Layer 11 of a small transformer language model trained on English Wikipedia (19 layers, counted from 0, width 96). Numbers have three digits each and are written without spaces.
A neuron's activation on a vector x is ReLU(gate . x) times (in . x), where the dot is the dot product.

Input weights of the MLP neurons that the questions are about. A number n stands for (n - 500) times 0.0017.
n1 gate: 705506523610367369402527420359424570410623604445584453355510543509494687388574373368576546424770616327716494474513329506426624381551635525530549648510444638560478369404528336534472398442448470615476474603463478640556471507143483580392443451503520615519638277597762486299549348475592576446
n3 gate: 346537338537609741651461458357250496449486317652355408482710405659524551472386686489493471606453649437323490418475559579507457478536514536615262503398521573347490583535464483365518385397524671472393431323564401659862798331613624569585567382390423615589476483500605645346632371497371587572
n12 gate: 402442193500563527627417405213504448757489393704185275579545560510459580388462300485330496651572457455396581628639460356654587373651508461575309510590310660542328522417765577534327362452493504624512632375641638458357577649344489546547540459496437519589440511500493480808631618653519253403
n15 gate: 532606538597470401561680465463588541616454286476507571353602644432607534615297289563554546426628525327465466401500526583343372763403241447350336526360423417336408545591523521628379604538364472647441455394553381620338555449755858575470281722438514503517465593511634435486642461444640657612
n25 gate: 525814487532568619661564551354398500633854412630440491428610651633396631572397329679357639564308425538601205681623384683244504141517267377475500434547382546392537559360584442638535378442475242398567467440723476509415268309611607456607410680492702703307298750427438236377687433689475454600
n54 gate: 445568377535455802676659348580489637482463486525259407419456418605702429380481507632320603541433462312460629265680330457357444628330515572431420584595511792693546337441334446582577518342365489518658432445411583633427375523593541541465440739453642599465675453530560348804574405455559237489
n58 gate: 402550483490557465611767428734685572417483369564567397490609551528583585182304614772520370534497778261487453395589668393510400382284554548254436540731584448534526366439590414455557571424487449490525500479558458466466347507569435510477392366413460486718443274562630602402462607494564568580
n87 gate: 607552421357525409353611314556517653480503332493679639336617503593576416423391474587600453638378375369467762636436507398549541542321493519487477540336460570639591612503396471408517586614487533760437500429476421699614546546534497375455625361579457320377772313291701469614472336560403397545
n94 gate: 449500402430404636360466463396572421342480469660575607395474391439494563602564550377311529523585556440686595478420602637622414557418275575367528474480582402411367689540645572630396554400410491568512508615529390534394367557586500641418582520511472531503613461517531358380641592559384622597
n120 gate: 404468607588534486466447380206600493600500301630413544507553596347552551556527546235324395547567442523493685474560469412552584507340629556339246373411408197607497513450428619544624375578405632609469397520544540570397439524543219565420535565591641791569582519637548627573430500450563540541
n142 gate: 605466374504398326361660822581551545614512458213672370667360663360515507504421515434316544601694685562369489526504586401538747467612446296419376383477592489366375692356507402307581327462488628515504379367472190426484546650539492536650284358393446647621766568500747512698689525397465485680
n144 gate: 524571480631473496347561696466646315386390321635565602613452903530460438472426421480629281666636826358340611429427624421351541594529435307396492456561592544381382476443492327681382368701224416589432630382369386293520543623410455549578419708655704669737352706541540651306214597431516416521
n153 gate: 504482343379435523793376394595493508426555554546684489504333415523539573533235493714486422573566530544205362437518584322843368423370518524550493510330637533765426572496473493666462579372504482446718358511474633456511323644500581470504538654475540330548561177668616477515784406442341569440
n163 gate: 566607575506659500626303393469547475536587621739603561407503531644507439513561425267410388403474373410490471374497696575542392556449357463464748370500638304443351723420566451652361493662563454381556335453507422480430529580594342506407529477611615646487322370303657565434491319513735523582
n174 gate: 508617492533584577452610547655484529371469320523478630570671504536729691488385266426421493477575379727307397353289430519280354368556173555589368568706658451472436623477401462769492527329531554430311268229492331445699557565508583693654721200561446407688531569590592662488482291419551469516
n182 gate: 673590522609471284366520542421345568467584522415542534520480497640453610383460439324602398657457665565569382554497388514593718385474522563683475480455603505460394580436476309540450558383603389586591451492602489416441514564438449602581484453517378570516594621486620364492518335344623564428
n184 gate: 330643340607500496689593274512488430428566553523562492296542572304398511623508416693299885605415536465469526466287455458632551724480492609216269588496695402422530645392282718535226489421477369496683526236621518484604421488543523605649470588584588411427668663496658332585489439661392454298
n190 gate: 325618257725510414463561482410269744619547415451571504654579533334655390525453571471586594245386556622447388576590662454374384504658361557461325614822443555406549528636557402678605585406404425432572507554446490460500608616583381346403565698623571536422557296388370437600553179520396422588
n207 gate: 462410568523497511461361650486379702355452558588338622469614626599679414593434378531334526528387643386394527513490489483574392332234428519476538500793302537615228531531370668374450391382585641593446712729402406597414689583747423526490460534561486607373490483490682443538322420663545459450
n213 gate: 534750299450557532612633439701580408729770422578799573508632504580363376334581604519496408477376551504455748577341711522485347436352383557474696469334586613324419268519361471565200571308545617443377404599672454196375389496523477542533329571548605587625519400409424625462650451407432346589
n219 gate: 595627316630393606422535635357414615531535409516336400601361450471540524535539637494524414554515339245446475546354376509593478487467643652563370451408626488642506296646664426526533469571465652462537488717741401596522469620497413370506323384625607348695513491481483431424535535557364506272
n225 gate: 450500559543692713729580419417671670719435702495289964654440924394564347391414495640385733505625526395411461447525589260447576321813615439376480245515307450242330505470275617718599263544223207460321432098652420445320627636490540551818275140323510475599609397696591795326495514647480560526
n228 gate: 451409411615541574604613597884425558436550473435590292470396582546451489571481592470638364597468662370465564481467419519559558570607429515448514535475432532394583467395575455436486503548549369495569479605456464483709411468663475482627442527384323489513617441533332489322495571471437454387
n229 gate: 433558522472650263542492515496549207518721500522409572656794497490456428478545537399403469343478616571493398287672634555442440547619548381644515605493348210349384552388433504765807578191500734485649402376357377575399496582425334573450586430463640697563507434526700477463469631472556233550
n236 gate: 460414387698159551563638496403380458288678295648571509717270496484696436676666404487603264491338752687373535388540505500345442486427460188456394484575728464401431662402300578604643535314289451562826431536522517580496708523849433500466487487504702646776276773281411128513626545576319456582
n243 gate: 504488447540660344436412576509609646516295397611433576725567753523447388496606451554661675659484900479463414363450289320476348381667508641583504386612426443627735533738594358674461566439104376313579520487677383190433301591492441729428512455328488500339260594517549582433764419283475363710
n245 gate: 249553332521624530411636480655429541528403427481351539413539681476538670417595611636429398649450460503347535550332633279500379466507394467471670494419494482582525436368424572444608564472631375657524371497533564370513613466581536461475751535288762359457410415594488640361553574381699561377
n255 gate: 575458288634559353441425404530416500466405457381578523586394505410483566448442565532472513468464548376725615430575594585539599640488632473660477576408392534445458366621500528392596486643394302491352466538535405451561528623471590535417514429644215382527406531567395494379548625625735486447
n1 in: 497529491575608573364604696766604555533339518491531337349736582492458468367319730500444443454480431564404574506354465527565399510456443719542554381533464522310529545491557524543519569429596693509516393592454697527603393633586534336304416386467497434543332559445428362364450561509476557463
n3 in: 506681528692431667487506630386284244616381573446391542442612641479437519343253604455457515361515543423452296407378703594519656442681522533468430518599646407594572399664434513405456363487455343593365456558623536574609654436396542488485491576535669462503462654448512254410580358643430487526
n12 in: 577837432295543508614640687327442586395589409519312438462442622525353696247434436589415270508404460287519583440500451425586578463587481384653358518604370748520418580253594496567528553481584358592415545527703533585647564540321512626244415629515580300627832602543693384369525617518366489227
n15 in: 312489500500558349281555577538569508578493328425346628417493510624621528453441546471469310576360553657313575345558634440260577408444645446558337424536457306794578443704480401489481781500414630507294362511584282482333355602467713636479389726621615417442435745412678474616563577510663496571
n25 in: 254329851328727486419332527404642369556319279769475714456623578711625508509540362333525775390585564721548517683562788668594162458667351512461548275460422544518355370350417397719518164745308491399444530522558562332513547656482464410589606509565504342500439530770400527641605443250645303292
n54 in: 325496628702430581394425575667653789504373588584350538411537413503766296533425628276378503388421346605470365511548629376489556645351403374530493452355526466575536460489301319587884470584518359411653387549511493496463700484841571521346718647460710593310437329474571523593606565521433452420
n58 in: 439389472228721314460540594470554390594428500496487525607397687619388373432359609593486357626593714403355622601400477367528478285647839262404507546439489587616479426385554309569328443741628539504560706486565517450514427564320406453762414472518450757503514630514581659471441566365475482570
n87 in: 617474402433533616542402328494541550497435462639439571585347399497512588313566590450523442532359685597625523420526550500471414382566462574395427412664430452551629491532340643551580517388427547318420483666506566423206529700577494558511362654514590641528395632675524546459308424464503453421
n94 in: 407577550433508614641551565453435623327624550408524443385649647399533565436526386562429290514462355500536500535480441580648332559315433476548593533480436495494574700551529390480576517679584461494716527375603429418649514356545344413614565403542511478380458550469380477317425586417548472590
n120 in: 500514443288466356429408728622665566496668593302661356420493619770371374649578331602602432646521639533464350709504623539539500681631420589547431583456489586463560590595548607326500431429439406711558432533434363584223532626489246333458643655615323500300478357610384508413480490486500261283
n142 in: 472406759623735310405304619656467431370439420289572434496435572141647302601406655516641530321613492292179623567528316675587480590454536561460367655415416533443402528545671461290521789757528480532134630484320431435504421390623557515562535620365544431531641349720459433658534664611662593408
n144 in: 371496332542604454561332657411548378572522427599545399378167607435482603588492482630607469559507649399511406514441508562536627758405485493769496493419342718556518405404437413451457614214673268555461547493826594817441731473444440403271663361467562648497603507410578412407326367605389622435
n153 in: 507366611686469579574631632318715400602558414639500441514410473513710336406283365304552311518688575642417380282609439468394463534280402486421673480569665310618408597554279549570655561451539626507561337580504381464598641527719430551689563468297583384609543603624480350402630370521272586370
n163 in: 521567485408438440577588543491621506582524574399622390614358278447533407395445666488567517403526444536629414365449405571568329548512563424437380233467458489592462548573395421491591650724249554494567556634454446634373515421530646314485532613714509557486566429622538491603414453520334557658
n174 in: 440308555473617521755650516374237440280605456583549850492572271493445585452427314698415759488690438605424547469246508461708573453459452549164500537629544485688504265556598414574420528618464227472462374318292420565573634668325577665547527480262544504382460646614405738544741385618472392467
n182 in: 590260491436424603435471424600444395455369348400566588523631549530634405555521574640346457453475386515425426568584613517769356475404343557445535630422601500494528520503546418438503584491592552396375548447403396488651409701529447484508461546474517491530500602702386349657529449772399486596
n184 in: 453542236471350716434809496586296597559426658521455483220513641236627404397518262435604496439417353570573665383517573686273679651438535622230315532362457535373710449461398508460739260504453332487404610726517545287595669156461561581437450530768607625312530661487661612815456616459759289362
n190 in: 336454431459328683548532508512339592672512330631544508613633617612558192457444465269451168516417221488384504337457508465565583541211598599858473311535601571337386403449382359456373709416624379387603515677452397709582508639658555434440553589473671680618628477421422658430540554774375582576
n207 in: 557503570529424472565520537521442271405520527759551507689288692581540477547394384571594648561412420608560586379584354150352323411458369642527487509513523479640392507409288569373507503474450671574532477503282560605311484461612493616445623403686671638261440483561518371530506621612402483649
n213 in: 467753471480407427445325437720583487435687162524438651545459701542354532512513492450687465434345474458504609897239775370363278365368459578533463349421504650525617680276492291407621771532291727545605282483395636650570423617533630434564587447638410545563623670504308431149473481359405586577
n219 in: 486656652696539343429623549405342753524314410531428450458395464400654510382465727213578516518325746539791349520514577668507617422478385392222545519420517573436432517465500701386401573418372692531471603514380612352381421405659585591581550389583552629477431558359506424643513529298598510428
n225 in: 479556640655692478403373219697616293249595283836411431610212451403752485223159484453829593600601326484500485612300478577301431372484474342813312687584630652814720292216544556452396469459615678835423567251394712790537869434585426706307465443515484631684365490696572636689428016276374437327
n228 in: 422730534418508539485238386575427503596613571594372529503431468668446308483585466549517581445322449538471412410679622650340409482402457505385425476494403301482472486517500424344575506517531419569573554602550503561517658666517482549478403668392560644516331531715568437558394460497581480426
n229 in: 525479681483534406290587252474420646366623660521429544684529443423606309593346642413622436388278612511708376458699599475402518340541536527496468460565371562848619368341459753452647407620436471392371408576588575605305627447555639591514386578646536655490504281525513459605470250462464389303
n236 in: 513610376426476070198710465722587329381526222466398355743548464428466471383522509565538634282517536378543288610591642500424768413446457439315725619439470555315682251356647648231582410746539513591537402574610729618678568491636311496663417573526569699594802423461401689561204280438465690496
n243 in: 439338683352482366450603301631614339567588653567439569595333496766470540394362493641441472717558265641361463537534628489445454584204379731489534479576617503485766605477668507346480263404489436534580385454803382649451359524381485188544547451384383530461572545554583268572647549611246621461
n245 in: 478506453367479510477455564556404490497436581325473609659281470441279375551442747519466518739647257557487478522497363360627555497555557503664405532671617604661586487844587410542642506413418440373426469522484566596255466467474590473368555444597453706443541441503399454437485377509367472585
n255 in: 489601517484554437591610500560344552416324619602397608618511583476565425463339401563508470416494601367777390760575442508553381512432621532640557589348503531643405500353438365319461326452503503532458545425398554459540449482494439597364591537443591520508571506404330291635519439571586517503

Each question shows a token from some text and the vector x that enters the MLP there. A number n stands for (n - 500) times 0.01.

"s": 465377738429501427462446364480477554493343509455462431442457498532479410660362495487619530409591329436683628531465613420372625491481466497929663453648548373382682549634374493395583545552498324367386497488550589393405482544455345676431457564500420448593539531494538575415363567602628551481
The neuron with the highest activation: n255

" to": 380594434375480374594364498411360507589418517324535531350523420458366494600244530530506395680472408536732684489494463551573626637515339403734480672561558490491386722661588566602646648401369407394410534410486470482466560476437321495491359529564678539509407576481427493454559608358498616593
Which neuron fires most, and how strongly? n94, at about 6.3

" this": 565521514449489513523448626526611399463290659323525372407712433528589331542169457563462409449533524610756597509531612457525554448597564477568470552300354391461488742518528389378651582493491425488513536364446619441388620395552506282592379557464466362708502583606519525476666384518525493592
Which two neurons fire most, strongest first? n142, n255

" states": 434475591500547398514322472667432423619197487387524348372760436574456404679369583507620373353447684540668559533544619422501597487465520451685602615394441649418452630515514380428637511375495442341539349451389699579547629463413355383471514488443688395518595593573576561482494370492482470537
Which two neurons fire most, strongest first? n3, n190

"9": 666714457351515440683599498698383472547441516428386451317582376484504502635349614462459478568417437351759695518367430454449440629550441591589640535462487684423601559577268513219363565477421434494470460409640448393387606509530410432568428674434633539475607539645462465515622486500474429395
The neuron with the highest activation: n184

"assi": 523629696463533479611472636693336560493530332409372495548638251511346446356392661554617443367520561470600553426642581571440440513550555488486496457499569589567492473673447465433700511313485443498579542341508524480351538455412364198471557481464376626506630619543403642555362446675491697348
The neuron with the highest activation: n229

"r": 590656834369484506560316308590520469535442437510387312605413197427567601578521624635637478519505582482773696432379701429513400559469530365611390404320335491442449652552526548523597625488411507477480546374476422552473615598542420496602497535482381461465478533574404516483500389526376623456
Which neuron fires most, and how strongly? n87, at about 2.3

" he": 599556738495433423494456699539322502527369735434484462294436398549501410480292588350500569479489564532667576443456450306493461485370371535585711489406317415520474586542509569454587701506520573415484697375275485371407743623511436478538448423374447641562473548708458685565482483574527596446
The neuron with the highest activation: n207

"g": 274598627419513391534401564733412348457528547432365518510585256505473660472443674562646437540435598428686614396513657352474417505517460492592419478447605520557412482625504597518578450407442415477459516344535469407603669360518266413522486440465408568578662603657399471705390614613294621518
The neuron with the highest activation: n3

" at": 409472664308502487559517547525405704651329451462422388247430301579517536513333582530546543435509521532641719677458477514320499536515368410474555711453543580472393508582714555503581567543433529399403494376474520453470434384486274391503475486598736581618422605654402484286570614448482597610
Which three neurons fire most, strongest first? n25, n94, n58

" ": 447438719422429396525558682605222497490354415406420367343464427483526543494241516452584496630589628530733578487446474556480382625555482499505677454417603533524459594640606511431682488385302330432613540373544535573358481447562428379540501493504461626575311717610356521580558422647457648492
The neuron with the highest activation: n243

" and": 501419607503470595542426586455275519479262662330464374406481297580462542687285427492604533434590534524737571543537485399445558388283519423615621668619466492497468646503545405428416715531546631262503496449452511383465605374541488540392543442466463696506545578492417671426386473687551625477
The neuron with the highest activation: n207

" comedy": 556510620472518503276628565807398586494378411422403511230627312518631545489267579314528514295524540355684603414416481420443464528481595658565607521452553504506468557521428457552538538452329522554407507408386600466483610568499528428573612468359435419614659659599410634414394569418683615463
Which neuron fires most, and how strongly? n1, at about 8

"6": 572494472346649548655605422576479543629278419466411417417582338514465557630437626372483484468442434515788512574256510470333481510476442581539614614386422725532522523621654570283441591506394565489474478331612468368397373525654341351522486551437613372680634443658361471571531597490477529464
Which two neurons fire most, strongest first? n219, n213

"id": 461497533393486443497542638714176379539485474494446515400576270550414551385364598571605462514519655533729549464456642601509438600592508443541414546545581487564607616697481486466574431367445478511500567335448625579447691371500394307456490413446438507537414628672394444526518331699269657403
The neuron with the highest activation: n3

"uch": 422523351547491425516415479738540414546304515326513379104559346463429401487351579537488504460554630299750645358547805562463544518534412434600434703459450378612522528616375592452534482396502503444493568477454632564503577590558515459504589637512443465474480556721388578626511485501555378422
Which neuron fires most, and how strongly? n184, at about 8.8

"val": 591338543429570571507573401694415537640214485494311497347521329496579359509308564490636421431521385586706611556491654483505435443411735505621543612542533409672681514589458647514487560518459510519400427460439544488294376311488531474513431630472302445580558573546465698513325402639504526401
The neuron with the highest activation: n87

" into": 444499641387467447598527674429372504525382478466455418287646366571490476578140503565532426581576581605645618511498469587504532595574509406574461672478553516557390647615540508465580629535471415391430519264595625463288548361438407298398450526525628548503324681532345617329581532503510617556
Which three neurons fire most, strongest first? n3, n15, n144

" Car": 604608633583478427632357451473499532472513688434486293399551291532534515424388561439441598478420392476656558523616508501404463544468402595699721432326595355465767596523495421428629541518491454559395547423545354483417537504418191400386574705492321583493470609624470553483372624444551689514
The neuron with the highest activation: n163

"י": 713522603296501433543538747525362490332520422446421467381352219491426385693425465467526287510481486506677468502422483578369420515556437507662411526566476497399451539680500513651581651467308349567683577665438644494467624664379502493455393532469454559497480512550349588590427484628644540521
Which two neurons fire most, strongest first? n190, n228

"H": 512577571389523503547477589404331458453363592466575247419366300456573473443467456618491403441506476357816466384392654608541552525658516411631509385409531468559436548570458564609550589439522561397558601405408519563432518558574467243453558709641262633622564659650370425472441680620416459476
Which neuron fires most, and how strongly? n255, at about 3.4

" Hu": 474603557333529359636468616571359447599315684462547473353481325468453556432391628448314485619420375583710463383389621582582465605484474633595545538310535546555422808527537598548524608397413403490553537449383519543430560503478216363344438575534603594418425542740487579502387499530479659501
Which three neurons fire most, strongest first? n163, n94, n120

" against": 416425626407536440501545718531395666546286536508453497175483453534434516574203443444501423381524552444643542544437511603462525600449486396646558463612578551522454674737649394440673480311428445426596489504534634434413617477539415305479461440403712481443409644668463583350466581495570609456
The neuron with the highest activation: n245

" more": 420514574558401430629460729646368541469414591454526471174583417533494396602172420386603413379572618475601414500496529523419428483518597493618508703446459458642558605666421374507564596499602358373644571390468490457476667657470404471578561303351449454497489619522345666498676406506495512595
Which three neurons fire most, strongest first? n174, n153, n3

"st": 555553657509384581655624460834384495553377341340481427206519309476515491462368478511620420556567426474788679434436675609509382652570495579561421473577535517641457544687459627422434384397587394419363575542537543437402346572641455486464586432454603452386466524545405566499445292510484530554
The neuron with the highest activation: n87

"looking": 430504625302506517577624597536305581419332522338556333307532281450501383441333546440552380374494563476632628441381500495488514623536509285512448553552547427481531497716551674647749647530529428452337569544497621489366534583530576395472520469506260412644469629518329544552595601552580663546
The neuron with the highest activation: n15

" as": 541573475650467371569565577593493503523328646413629322234457430534371455573291579570513410476612586578669574581527507521419553444600356419630483512513372573480575623476591287364621670419442472338456509339453474557360503412490318412569563480438541490417460737621334692468388642599523665534
The neuron with the highest activation: n142

" \"": 519452685503427444578517528524308439478458564475522374256412390460598384556330503524595319483442535510678499576565620420508601511408422476633588444269495468391578556584554356350604699560386451483521523335459520436369704568613419336649650464519478649373336768625437530566660500530471647581
Which two neurons fire most, strongest first? n182, n255

" the": 453616681350338465610635643577295582534466427427465399418469351591539482380077671503476499479552636440674519552488636492491507614518617629540612568362517409477435561536633610461489612460493385481473423434479424260325481454529406403742526553499470523562401630608468489383496537576553594528
Which two neurons fire most, strongest first? n58, n255

" win": 496653721389549434512394627521329653377388506447495392204531297604436630450341581409476467484516411510619764434528444661530440627432504501594554452482531692552400673601627488368640477464527390556386511469591610571397472532593409236549403359451630330468411582581416592481569576479538621434
The neuron with the highest activation: n219

" E": 449620574393494483469271575587413529575391418436431303459488257375455554537296610497363607468443447569689448525328571605437475550460515661610706538337677435553528542421608497495681408360449518370451526431436396597526429427613218527518585523629512654509538592781526543535515561470481646513
The neuron with the highest activation: n219

"ר": 696473627405626519495531794553425570221453438436384441415412285511339451617418435468657248503528517531707510473423479515411462525522427350661405531568492506422582494670471480524583640434299367666709554559454740487460582620364457447452477589445436523522529445528368546550473514582512582510
The neuron with the highest activation: n144

" person": 685533678405598466572478548506360560543502427444543418307585424450445359504286533411626555483544453554682692255392579410480525657385702403586539564523549437443498561613596522526742701478398348429394506436444652604413632572561473290439441390417318462515471629383327567433531505499589635481
The neuron with the highest activation: n163

" in": 474514581515432456594492631643289517549363598562422403121462417488359518448267525515436403466582504467705561570643472609492520564533249515595548668526542535581425708538587466484667604493405432482481623395435520467277570336475394466540388539454551559458444703668389624357560481598450596469
The neuron with the highest activation: n94

"1": 638631549430585534663426466759334486557403427452316489425615330457404510588404718575452402537440471523776661536377383396479499580590372563530645568408452643509370613515309514346468577460332593534462423356614451393356525606619409365563447685436659487512545568548438567561517601344447453429
The neuron with the highest activation: n213

"ing": 393485576249588517514359618514381678598489398443418388408695473625597385483261501307529557369561404550718621685396502561433550516414300414643486628509392536615541595575563446510659612471377463400361506406468693399530456572564439499532357540446656433559391422664405544466541423496616643485
Which three neurons fire most, strongest first? n25, n190, n15

"2": 604571466394498481647523479612421489582381531480342321407543306576433504655405490436392427521480433504979688507350512402559534462560338590577548502507502681565462540503500531410379566554357408522478519395594365373417533559550421296672433599483567363538687565572376578596412560473504532490
The neuron with the highest activation: n12

"As": 521657345572465272687458587444460488535454529343589393347412411554456516577440598480602541553515475447641561570619584638355689374597351446589555481513471626382640567447536458446708573532512429356348475287437377428336573661470272410474419612485414418502520667743412614386422565586522615525
Which three neurons fire most, strongest first? n142, n144, n228

"ship": 617503817412581465519516547551340492496371450497427564400716405565512380536153435527566492495555461510637699440518546483377410446565589306615630550475643486491551547611430528487528529431421452402400464334486583535342433486615492320373419565484500362656654639576348703496462383647542590404
The neuron with the highest activation: n225

" found": 528376576417596307544455535518524506559313572354493412236707394683521435599153547602646466424357603525615676635349565545509478603509632296672460529562468462423609563606580528401550525403479495435461542331510642584435623441511423331551516416404462470493426559611460540457511385568475602642
Which two neurons fire most, strongest first? n3, n58